Layer 7 of a small transformer language model trained on English Wikipedia (10 layers, counted from 0, width 128). Numbers have three digits each and are written without spaces.
Take only the direct path to the model's output, skipping the later layers: a vector added to the residual stream pushes a token's score in proportion to its dot product with that token's output vector.

Output vectors of the tokens that the questions are about. A number n stands for (n - 500) times 0.0058.
" name": 514528597501443500550425470605437487402520393456582553585568539514443454612478443419461529529508546458679459490520631490536472584428491481483432420427529448485491460477483478512473492397512449548498582466580467447522511510551457518419551449448576448522575369459572439479376593600520444501540467389548559502525526523518534438480641496471538528457516408511495479483492550503584556568441
"cri": 505535591485401491471520393494462529592502321484517482598579435502392518472393437431506547486447520611512575563412390482500443533452533532548492463414400513541316653529577589552580505427519430544457680479665494610414577564526413514479648463606555528545460407470601511483594376590453404516463562536718424416587447498471637374548557404536580571441552563587462530585545588385459500498350
"adem": 560461586460441470374460362529416450537502356462473486580598491626476482540420543480487579560498700504498570548413556395512406589484506487442332433433437385498363538569576424571512451375523422593494658409484544557571508454512570401532590599475573397508422392427603495500434504579482520523384617398672468532493504576392525422561544364443456523460625390463415549575569496471539564493491
"ution": 461306570548505455481614399609411462446449266421408443498466514527394527484504565481440597519485543425521592617484307486500381627549436603414329561465417495413428371509439566383574561538384396542550487406537555579612586593534589430480674439599666388481463419568454367581516467483464489526489545508632476469597543455452550430495558426491537559598552426445558367568692594489489457558391
"keep": 447433705462440358494378476477482375452469369428544521509515450579387536537390439484500652545526725439514500530394512560423444698424585530525346472497405475597396608448416542466535505454466441536515529451394412556448436448516612433480611604496561584540404471390648532528543489548474559518633538484638462407526527590578550365541468407527458494512570447520493424516538559462527532472466
"cer": 572498589452380505487533491558458541577562364432424512521506356450421511353525528442582670562608634433500471542401526579452377487442553540505550494377406472511468504475653581555516600517519399552456534512542466589438462590387405538495590573506580495601468434404614451601424446463395473538592521358613516365525569372392620406509593482460558534581537523430442471551509525433439579425481
" listed": 532531539573497409464484458420385544593475417502442457510401475555474362500546499472483601552456536481466493519413466459562440547414545529535445401435455440493514404504545494495473483421446469551463566491512481567485589489506454507432647535527489427480408451439590464471503439549489496518500482465556505469520417572464486485453608492522630527467477539590477526543514464506504591462471
" include": 491496606530578534474365494497488457484419366336460412481493461430456495530468515410575540540562514458496492458473498513547558669442529509489402401466546446512429548643543514515513363410431526523536531481541538579515424606486511571426608452458472421505472494460581412578496432615492466510504617382527535524464511628394489427556667453439628546618609459554482488489623464523406498417463
"ols": 547476548472480414523542400540466407552407312380422506510513424519493560456330429453526519504514582486441507529444562472491454602468436594553431434437434436507324561590533540572508529417528518576508600415545527591533625542475530399446612407506541403451493573489535516459412465451403453514448571371553483468574500516452502487502593372529531601574540417566466409551594381395475472462465
"s": 428539456554639543584416568505390466390498437481604526545475538333548467504492484486485465502377582421533431475558567500399495479423453482467477470431585421445538409452381374498526575615491564513385435555309440609435602488444527526565438516500412572400587518590524415550399528405547605497394443481549432439451506581506492620496459387442510544461552474522600403429525380490492485521506
"^{": 506486506460502459466435419490513465541543418513461438528484434469525537588491579523522468463570534553474476482453615381481515525590501521491491389446439432524516476461598560568457507519438527484515474467504406546511476385531472521447558541405517552451523446487548548530450497433489491524504489510622563451539458558525461548474477450519606448498462515455462501526475552475594589463521
" Spacewatch": 452337708403346303353332265570359438677471168172401357720579534576193614589399420207324713745559786537690508713252274530537340671395565607485299509257375468612354626478679702348582331316549423650491568236610689569632536469513645281296977608708716378426359324451697557737601414434374278653660545359876362360610370509322572363544657322285662580733559473355287364639749568433467551320236
"ful": 529479506481502338433386443457376485490469271385410560561455458603410504542465460462490588485611573396533410532373385549413374576454474504449486556426573466523425437536417509431522366520553619493549717480494460575485431458523587514452623556509756408461385465351564490596658429545484526504468580518589455380538563606446621523408510486458389592670578381516438510614537583489473511423464
"ween": 532454598502396444458418460506551398517541316390509376497528375597390429590437617458454481454445558489587601551320458518438420495466708566510431434474427472600500543459472578379496377484546502475544532461504486429525423578378487335422656493453557580593354370401605500498532418523440546517547648458639442564396405638529479500620667428449537452620518500408490546579569486465558642392427
"-": 463622483507604467568553475574486539426588507567474536457480556483483513534632565599560445482471380529464463402619593486359591539516485515429540401547587407461547482392488411582559543551486572484506563646463504517535458474539477604530483475477513549507473574396544436540485606471613518483509408483545583421460556487506496562421437554504437426438454541621532578510472451519535399535525
"aged": 624602593394498475481487521607405546472464371518401588565462544492537488586589520365521477523578560477646428637376404566608366540417517497410467539429504448502507572469534543444503409545453491469500659468488589577449448488463574338455584480560523460615442435539448489481510498411500478530396524491697557506456446568513601561520601528531569365484569449425439445546602612477397620484527
"ference": 464531677472483314582456412522569439537386341441544478581458458638340520478449481527504571458510594500436527566519470497452408525498446411508488469422433457476493590492568587603537533467491390468426565391534578554467561561573391528498713567458599454551405478423601478541447569458452434538544558493584415507522374597502590407472572383470624385507579411423449453659509518536508544498463
" NR": 504505595562490370553467378528487551478434416469486529488488506505408475523482419457460518523432551581441449530460541443466417549469493481437487427411528546486409469540516532470487438447496411446445516466483569567538591494556497557479554553554522424541514548544564518463496443532484552547566595552558491495479428536435492429548509496424576490587499517468498458532507472503525618439452
"te": 523558527521454447438500534441424553573645405474502553492562455461436404506545456563456502413471572529549495593552433487410509502504475524556565406503479440481456554386565525486575606456570387532421673473523545600434428520416440555528582624563577492514493500416656506570558399485402552506471617429559564556599426534566572530520500472448537454447463495545529495492519398483576497432477
"ucky": 485457645593560437487448485543407520568511336336508503491480500562399607549595398422455529451486517534644514543344351626426487475462586656538539470408477416463460545551623531458558493541595489527502637376521425458601435527502481487406632508510597473401532520484590576569524509453451383525548517461615530476582416500476589451569654482584541526612516470381365516541562577541473411592416
"'t": 450514599463461324389491477510420553442427307401473485448393504500418465444462452427504696583526623469665496476359320558475385549502561443415342513462534443508399555542470540498556448545508477590478540329477566567547429614553504447366584680409601544398417462511553550576511457506389407514439428429617587579540455609538543371595600472396565536620443518375407443475588575439384474417475
" Result": 485509529432427439518422427507546410568448301496488479688446476463502543458515432574508539526466452508537529498470456497477485565548489584446451433422442448493498518568498473502438551405435484493429472476471498552605408611444487386542683523563527533520436493458551497526490463561341462547664496597500497498490485509514468384608541395524565515521491490420416475511513514542489485538464
" date": 562546545518465420542351448541470566452536400463563510552558474388377496578492503500531548490454461472653523511458547494555489537478460504464504502436399466337458468512580535426532509410423503465448512460527587572574463497506487504436623432459614465486459413490594446467478477528539488514567443569510462473549432521562515484491638494498557503507564381511496403404586573488594492564460
"adu": 548544567461483542494470496598438460500446362492364510566525557589445541502478491373507553500443542448509439463510421478466459475589577556408508455489389502482476607507581493406497386392528460546395476336571724505555657524437509498504590393527525388487352460450572538448494463530481462535569559402650432502527379521468614525572651344492503473435509428441466414554612496567529551520410
"\"": 515412571622544530562546400468442554479576404560490497459497543466376572484527527549493415525566447444582504491579534525458442456514568531518498540473588459470481480548470495565527527602493582458413443475521492531415393535469565452460587516515445562467469481456563488488482442351451479498564419482571597499573468607461446475414525508549510488516406426505447531464483528443547491476432
"l": 535583521636522509559513526486479546462571461593495533517506469494531559417586461521519422394457399453489442506561519434443508524401477467532616464441571466437587522573489553579434582554501511607502518532475465565565440436433547480514531470463465447496474523500524450511512400568531563501434492516585467496461549518530585550541511363519469516434521433488543473563457432438444446512522
"ient": 492523628515360483419486470500523473469482410444480530459464447535464544535485631464559582489444556558624487586437483547605344553651407569551520528519520396524504537424514565408470391497444408557555599493556429558498374490513474548472584580528522363529416496480557451594450480536449402515429571471622498519567624474378662397583493529537569454626438424413471466485580546524483555632410
"ital": 489435588416478599447485494615544555493528386425466502570422441516516572524417603490463528540389590518514529580370519570419467452557458478527482538372474417557411417469514474420577340448485410558504538431608466495520520568407450408398578612615504352465401474474612485657571562461414519510504561477700428529475424568496518458626654408466587547593532526445481408502443607502464554420467
"ivers": 467444519412587472538449463414578415570547393505542570502482572484528545536548495478551559563463477535502526553470459517555451545519538496549455431412524371665362490568593490417511460467493377500352566355442435666486479550493525544467568505566561407563461416550531435552477559502489534537474494443623469526541386532422524478604565545533561576458500496604521484518562482413480493379441
"ship": 467545657548529527435496529576352530431432387405525605627446483371389479457446469440397599550544451436582518494420584531379380570484403467557459533432504450519393579482424442478592350495567459619465488530531584518487513530514557450460565553543578426506489411394497439498450552417491447526512486417688425414422498637464471549473541431418485430665586544408457422604620512637465549422409

Each question shows what one neuron of this layer's MLP adds at an activation of 1. A number n stands for (n - 500) times 0.00096.

n11: 458367482593448531560459531540518408447502547500490438373563474308535605434524422364644620509580519477461450447418495288576449376614470767447521548485428476491531502488476716734478400595436488572522427443552482503520606471442411370419497594557451514614559427467398441556600689581500539529571606657405513618642483540576376564348436512458490477632484445627474474490438601479512492409569
Which of these tokens does it push up most? "^{"

n215: 480498650512356663523427476684655567508332519446553583556532443419589548540653576653463297479473544523495572569505619466474473513605500418532712608470621327653529454472441564576362398445515555503539584437585410582536607478416434485346478492537521531470345525486514469623539472448443420615507556488432540596583409382701397482535481540505651508580591466505481382350580564507427441398331
Which two tokens does it push up most, strongest first? "ital", "ient"

n99: 436331466358374409650523427362606465475546562422560363489431469484490550441550507392343406498500462565392398557421520529432543518487498479548474384532535629539351417643495500527434533505619547443500478445525474477545620415611340552495362528550728530470623466458591493416585370583457307646624531592378482513479425523413407439688458561414459576516363511477464541530512337531676583474594
Which two tokens does it push up most, strongest first? " NR", " Spacewatch"

n241: 609465397389554381405551568413422439523474525545517478563538428407517662523595712407512423516338466466523564512485517419477677576534507432488716389376443513402477498510473544554485303446555436468605454550490513482443415354580449617397519566527492578276603434509525493447592495395566507467641440502486479513537415428617487614455524490526602436507418459258334559368545531543623518652514
Which of these tokens does it push up most? "^{"

n22: 590356357519461541558529692593549465406587374528492486527478457362424583650403448492525294518429546390541528647439472590614603557558469447704455434514416470518583602497451621564620370292548514413330492517606544506568566417426660514401372575546375419531619472630458408582462593536574578552310522580350470597603445621571389673542545404484465425534451762471403485629411557581717271430490
Which of these tokens does it push up most? "ital"

n264: 441372440463443393627524454663637537555553558563667362489347583502567473564465643415475406553510372526586547458657464685558567550632574560482415508503596497365400322420404402578554398545423593518554470451574603465573533477679522578440601414684527390487575579407423376611589605513582464452523485512540678481459442413467540558347323606330572567529486546532503519375547430418441389515497
Which three tokens does it push up most, strongest first? "-", "ution", "\""

n7: 506497622572528454552506509366583489491601448551489298461503425385702544407412514583514730419505503614343518334586366546568446398520430482462521344346581646559278516528393497437392578601532650389495473436547371503508695536535578464548568456385367510564480385585653442489783541511420376481440476529602341626588508338399381426557599440500477420372505522548582590563350465302539605471558
Which of these tokens does it push up most? "cri"

n212: 523589556560451440457645561404460694653643639596614468475478576583430388372387419466446577446493466426453436449419426446577448465464582464529350453543542362472555522548507539542525598472504390507450545558443597348505518375513448468631431423460395541574488393524556600344602586454545557094468376458715539444519441526443505464470498586496483519420485495610575510445500493622489512445588
Which of these tokens does it push up most? " listed"

n301: 442523444591618493305472479658495479492482553518417672567556578507525622465411432600517482476402505669537440556547503434564649429411521529561444531535598486544431510460534455679662456442339370510465502419515555555497376498385495545492399357596505383348557655514586436718622500557561639644547527450465686503384473491510531302363344475420632578404609444476526573533517585577527569538471
Which of these tokens does it push down most? "ween"

n64: 503482508484388341365397571449449362472579493477567564613535486635612471472591495398399601518413343429526400396612486562472307596451474471359444585462742427436503417650495356410478480460339383525483267578539579590480456544674550489370522550513491516411352497550337621288543523506497555665459682521406706579447465523388503569530539330587376626440608351466407300534441435471492588473683
Which of these tokens does it push down most? "cri"

n243: 480472603512659634511552442640446558441431345510495677513546586373434503502556667425350442533609537433521410314443586563339377536382392444422337418371480464384331539480436503402585573544551462369410718561492386352475498582434476586421351503435503603402479416328613602505428577694593425564443444507596457553521468533532571580459389490452555484528484492569445537453512493551465474577425
Which two tokens does it push up most, strongest first? "ship", " name"

n6: 555456608670270562669392678484542409331500551627409416395483548500596564390249545463565468484381669521586481523335328435488730778527424454630515541494584506513636611439406451682656295611601520349460475409488470485556517529364519567482752416497639514468409334483423541446489637509381540628443404481660518322466528484537579467569450343448449596418597519536530500455405525347503485570527
Which three tokens does it push up most, strongest first? "keep", " Spacewatch", "cri"

n120: 426462431536478576390472660478498568614516567432417467383489512496453486490498422500577426439568498461475547536498653545421655555542544500511410502537484546438576406576564457362386470429358574547545561630407573479529330421533347435457577453451382552504633524500533487589528599489607460436504583543472488462403568575463432199440598493498505465444459425504465528415468636616332511483461
Which of these tokens does it push up most? " include"

n75: 432518531602495463457535579562566613589337545627639414613500483630444546578421460620597534536403488595482516405542447537522445517427525414477444453398519655547593555529486508411668557629500618486519507573541442452522622405528480534427573608513332426370339441422522482474597520595478536398304591399415431558482590532434626569306593557436490448599455457521482417401481544500655638613700
Which of these tokens does it push down most? "ivers"

n82: 591484453348535522473503603425546610497538475406470435503583581561470351426437355475483707427608527541549428637409659502390606648453493442635468441661580445542663454365611593625460661555428477447485451353485587560490435418480538560653438702622508572580592527567368405407471542552456478449653449418557707574428483505569581503519384621524536435469551631600466521505437371543620526447526
Which of these tokens does it push up most? "te"

n179: 565430406479440426565527360461557583539624485515510584623579562569369492533477392447516575380465615388614555454512522563607474556555453586432403475336461552449437631567540347693390545500461397567416385461409609419585350567540559650600403465595575384366515559612566443509493549490628664516448505525439406378467479394644422525616435573514435455525524588473475440498521467558667542548561
Which of these tokens does it push down most? "ween"

n127: 443492439504376487437600533491493454473522500522653402585590621443522477490468433369506484413610421522482466609651467536518617545576580660597446543537586529437510555526630535550540477529419399613663472473428553542615544591554471502529510475526530596487672387556424631461629553480592552317519423597413540472523517545439631550550498528436429411591645529563493688468422447451487482472548
Which of these tokens does it push down most? "ital"

n10: 377579448439492515509676457563539502466507391451533391275475379454682554556596483439365533596490455593472577539553531569459494549497576350488427638653676617439422427470583554442327368575574675439427344310447511575510550553376572495557395489463685616609381367418412512398554455601497414448487661583489524398344453555560540453451566525373619524557578588519540580495468421471556531414515
Which two tokens does it push up most, strongest first? "ween", "'t"

n260: 554471483480359557523424497464471617623380465375655477497584590365528654526566450469487266454430510565562531598516479473578384557484486484505407356566533489366264554579437430558403521511483316357480572467327570465515591492483534508422594560528503483620564477515518445428652557535584688431420550512439473605584635596520399718629583312476447466445491591532363553329596475456508647552621
Which of these tokens does it push down most? "cer"

n305: 461576469484455557388474459518375473420485420353382599346781413400388500569690516456549607476500362591513528492431637406435539423451464479400293591560480506490335479689708715491428561610331494570391373514328444637475420448554497564630478432446462477592526508553344616601519371395491489467462413500661273356532473576391491388419656448529540359516348432532558599494513427524362454516410
Which of these tokens does it push down most? "ital"

n151: 416426435584516614444471436507609449583479506661544479490574555398554434633518452498432423472573374464509491425625467556554480592510426363532532493452549525515489431683530441397477490543540500358617455607498561583526546365446395549436484632468430491373444525705569415461631506580481440563582520422589367417490368420454418514537403548469387447637436516438386536677433462386516624458620
Which of these tokens does it push up most? " NR"

n62: 437505500380558531502464606473436479495427387531392527505532523520442421551459473483613503512463327390424516364622621403551500538437663397488505640591392505366452469455417585530507601497519473533672388568507497448268485409483531525449665492404555663525594448519683531600498616433508453661441505388288540637740547540588448407573516453585531523582569667490427516479466442543530513435209
Which of these tokens does it push down most? "aged"

n309: 450498354514507483574723516377520557393440613421495641330449443444437453652478471292466538448605507675629445460624528432416443591534653516573359523515532516514489421557431503295440371511356495473496456432574455555450426374646505570500444606502420563423588436519554538502447528507452460365581670519334413442355529456390323418420503534385469456481509478592531388628433541603389556435494
Which of these tokens does it push up most? " NR"

n165: 583601506526461430554555616509453464494568622504513537538496427481442623517512478506537529432457464572529570577536560476588592513500319474407456574382535475412391579531646599489471489536450562533509409598547524424510445430579504537454431475420485409543435441461464535409569323488496512290518450508160465649673459562502448506538411478523449421587601505553422489498476526416541517538598
Which two tokens does it push up most, strongest first? " date", "l"

n166: 500476415429526451461613320683563444625416430414423348359488489518628524418502425497393505510430354428571491593521590582575511526489474597530514500457459670366517576442420568735625540561255416725504512662500529647549568500545526497482466454486423360497426518623482348423561476616526538375415525524561500368589425541530577374423544530560545379610535469464588431429525527534530602346709
Which two tokens does it push up most, strongest first? "ution", "ols"

n306: 359423498533532575569451510507519591444554449428532439493381542390596471435493569450487438494529610423578467411430443408502392576519604490591440417507593443561399570602658529601536571560474597364403584562543421562495383563642549448408439497492439547611611438466526571516502483576414552458533414472667555529558518647516604465539505549359615359591630406390429465334500491406374458568414
Which of these tokens does it push up most? "'t"

n201: 604493493469598505588606476549523445536451465556449538610397524441548497549357436553567353436547637530533588439537538539528366546397606495466492464483649552495497536287542633445618646434517530578706453416462635627462580689498465515362461404542618373364553426445659498411466570470441512696314419671543511532649456540517553526375527522552477466337486531402497623617578588408525482606355
Which of these tokens does it push up most? "cri"

n237: 620503599389716490402662374515535217462467543472486429602308454457417525222418367446410390298728450394465421434603390639583319382190541255690547388524466604642547327493581540444541574474582370555568440352300403364617470672637474366399561481600429701646575409623429316527474544368329558373547370556548529388348634490359550366504533352542627722388626595571496550556454377510537483464362
Which of these tokens does it push up most? "cer"

n142: 462444614538417585356637569435523467444542550548343448545651451450586580488623512488648581552539471484602565523560487471523329533568664376537433495540442500532400490405635612394495474456558513585675522639340255602538545391478509472324483416541547582475513535567569576326474563540410562576641551646631556458540544427547508415586373505431412427444461617560645416433524583379535356534486
Which of these tokens does it push up most? "keep"

n175: 569528558479579502451513495667546531659597236359363478389469636576488526395560428411408582579539495360470511655536550541508607571399611417483624528510579397461582374490398448473354418489452483602478471385630534583445627478606442505621517450461395465574443512594500561418481468417515569383505445273472526461576325514583505566505351432614495449382500437514690652449481495452360581493509
Which of these tokens does it push up most? "adu"

n129: 495530430591393463502516414505440641502512654412525466544526448516644654399443489462500450622442509463618504516429527344438463387583500548418585486446454374387363554477558531613418425562454595518478489630392610438454489399431410589618447566471458578464424357319573457449554473493463532688480414533529644565402480568424431509495461529509540561579502472411436441638662456646360481517484
Which of these tokens does it push up most? "ship"

n31: 388458546607644487540487561542388629463491513476482365597454422552497448570510424464503358517618612686766565553592531374391531646535471371383478330518492312524443512479605467483555608477508534411459452482386399538537350575462490306556433465443413641466448490359407478319445541554361353694651439555570450470572543500431402521492598551404489371522466535490678522505598510492342468630599
Which of these tokens does it push down most? "ful"

n177: 507537614591523565364431609421547502615398512629544591505652521405449463553560430424421463426505457439474250544450382554488510556459474549489532493552583477553497564585534544343502397503520539509468394570608498403442518530552457407547531629477502491433464430373537665498630440466592543309563516454357395527415441550579517581569607516302471450517626490445473625491391433420470517363550
Which of these tokens does it push up most? "ween"

n32: 533388490452431513634606482470466368449559267410405712491640451555695661441481414563495592589549535439510403570569586376525665480413565389465580483587497479472418458555486441554749402485415387408604500489583584607676486640611487647627512457477468559420587535348656448562606497648531338748448478402621629404632511510546428412574402677516566331567577336521485523540628366508448483662411
Which of these tokens does it push down most? "ween"

n97: 636413520635468453583590482380475523470535488525500568580488508653458364646551460461576632598648533538471491289445515432517400527434602523389453440531532492487625542575352423421473533433544405403392457390418367449529683457448365402547427552480631475558566493325525482355586475611435582562443457370644521536644526402483586462492471493516649565395547549713526416548509535481551542509545
Which of these tokens does it push up most? " listed"

n59: 485472411638490512534505543549629423487388708595447630296688508486490543470563539422446632633359446443467493495484492488495615657571467328532412449520621415398580565520433524309452390514544495598504569485583508758421587313402495497474694469357458584500497478507564576640464465410521555568626522382457479497343547495579403544481481515488513555505491612447439484459592498415433508256552
Which of these tokens does it push down most? "ucky"

n218: 486487524449532602420424527357404526617714425442630486512589598444525500383498430525423463628536491519600460530652495484512388486584577515323385580509530573426492487470389544502429452477405511387602442579511621524597286439491519544572477387447514506489589579410474463603330442427451509551505525562614558522459559343516414483572354556528479488444536341535437510521456618416486363509558
Which of these tokens does it push up most? "\""

n287: 424667429448460633517517387497529613454466461423620549654383527513567390579562426498470543455423631381509522572547562567594446507478568555475402592486514570489414509606460548341604566425564420602523378736566433507629402537537484486579365317526510334436502395615557462444475562542587458524535422398312530555563368500516488576556490584446549427431406524529284527451530576532613578507549
Which two tokens does it push up most, strongest first? " name", " date"

n255: 548460387422538456416331465462492454637581551588459452508507516568571564413429520364527599531480402581587509523657360583408497554426500543517592327535642395596538672598445339297450406578259520462546483413505436601467600515574445609508429319537587547548421552526459402389459533515433485491433658340428556452401545543473413500576650388593497432438631616394388587635534564534410541473450
Which of these tokens does it push up most? " include"

n35: 586428470384630374498445591660381569640444480524352687448473445419451382676547477461530533434445541483532410427469570543573460339476442468428515381482402599500378734380475367492509476503487530561510418449458505488601500489568404624500396451481418528500531571500484487452268453376543512516473606507536406419480530452578527421533388580566529524496590627518512481524572561522495550522680
Which of these tokens does it push up most? "aged"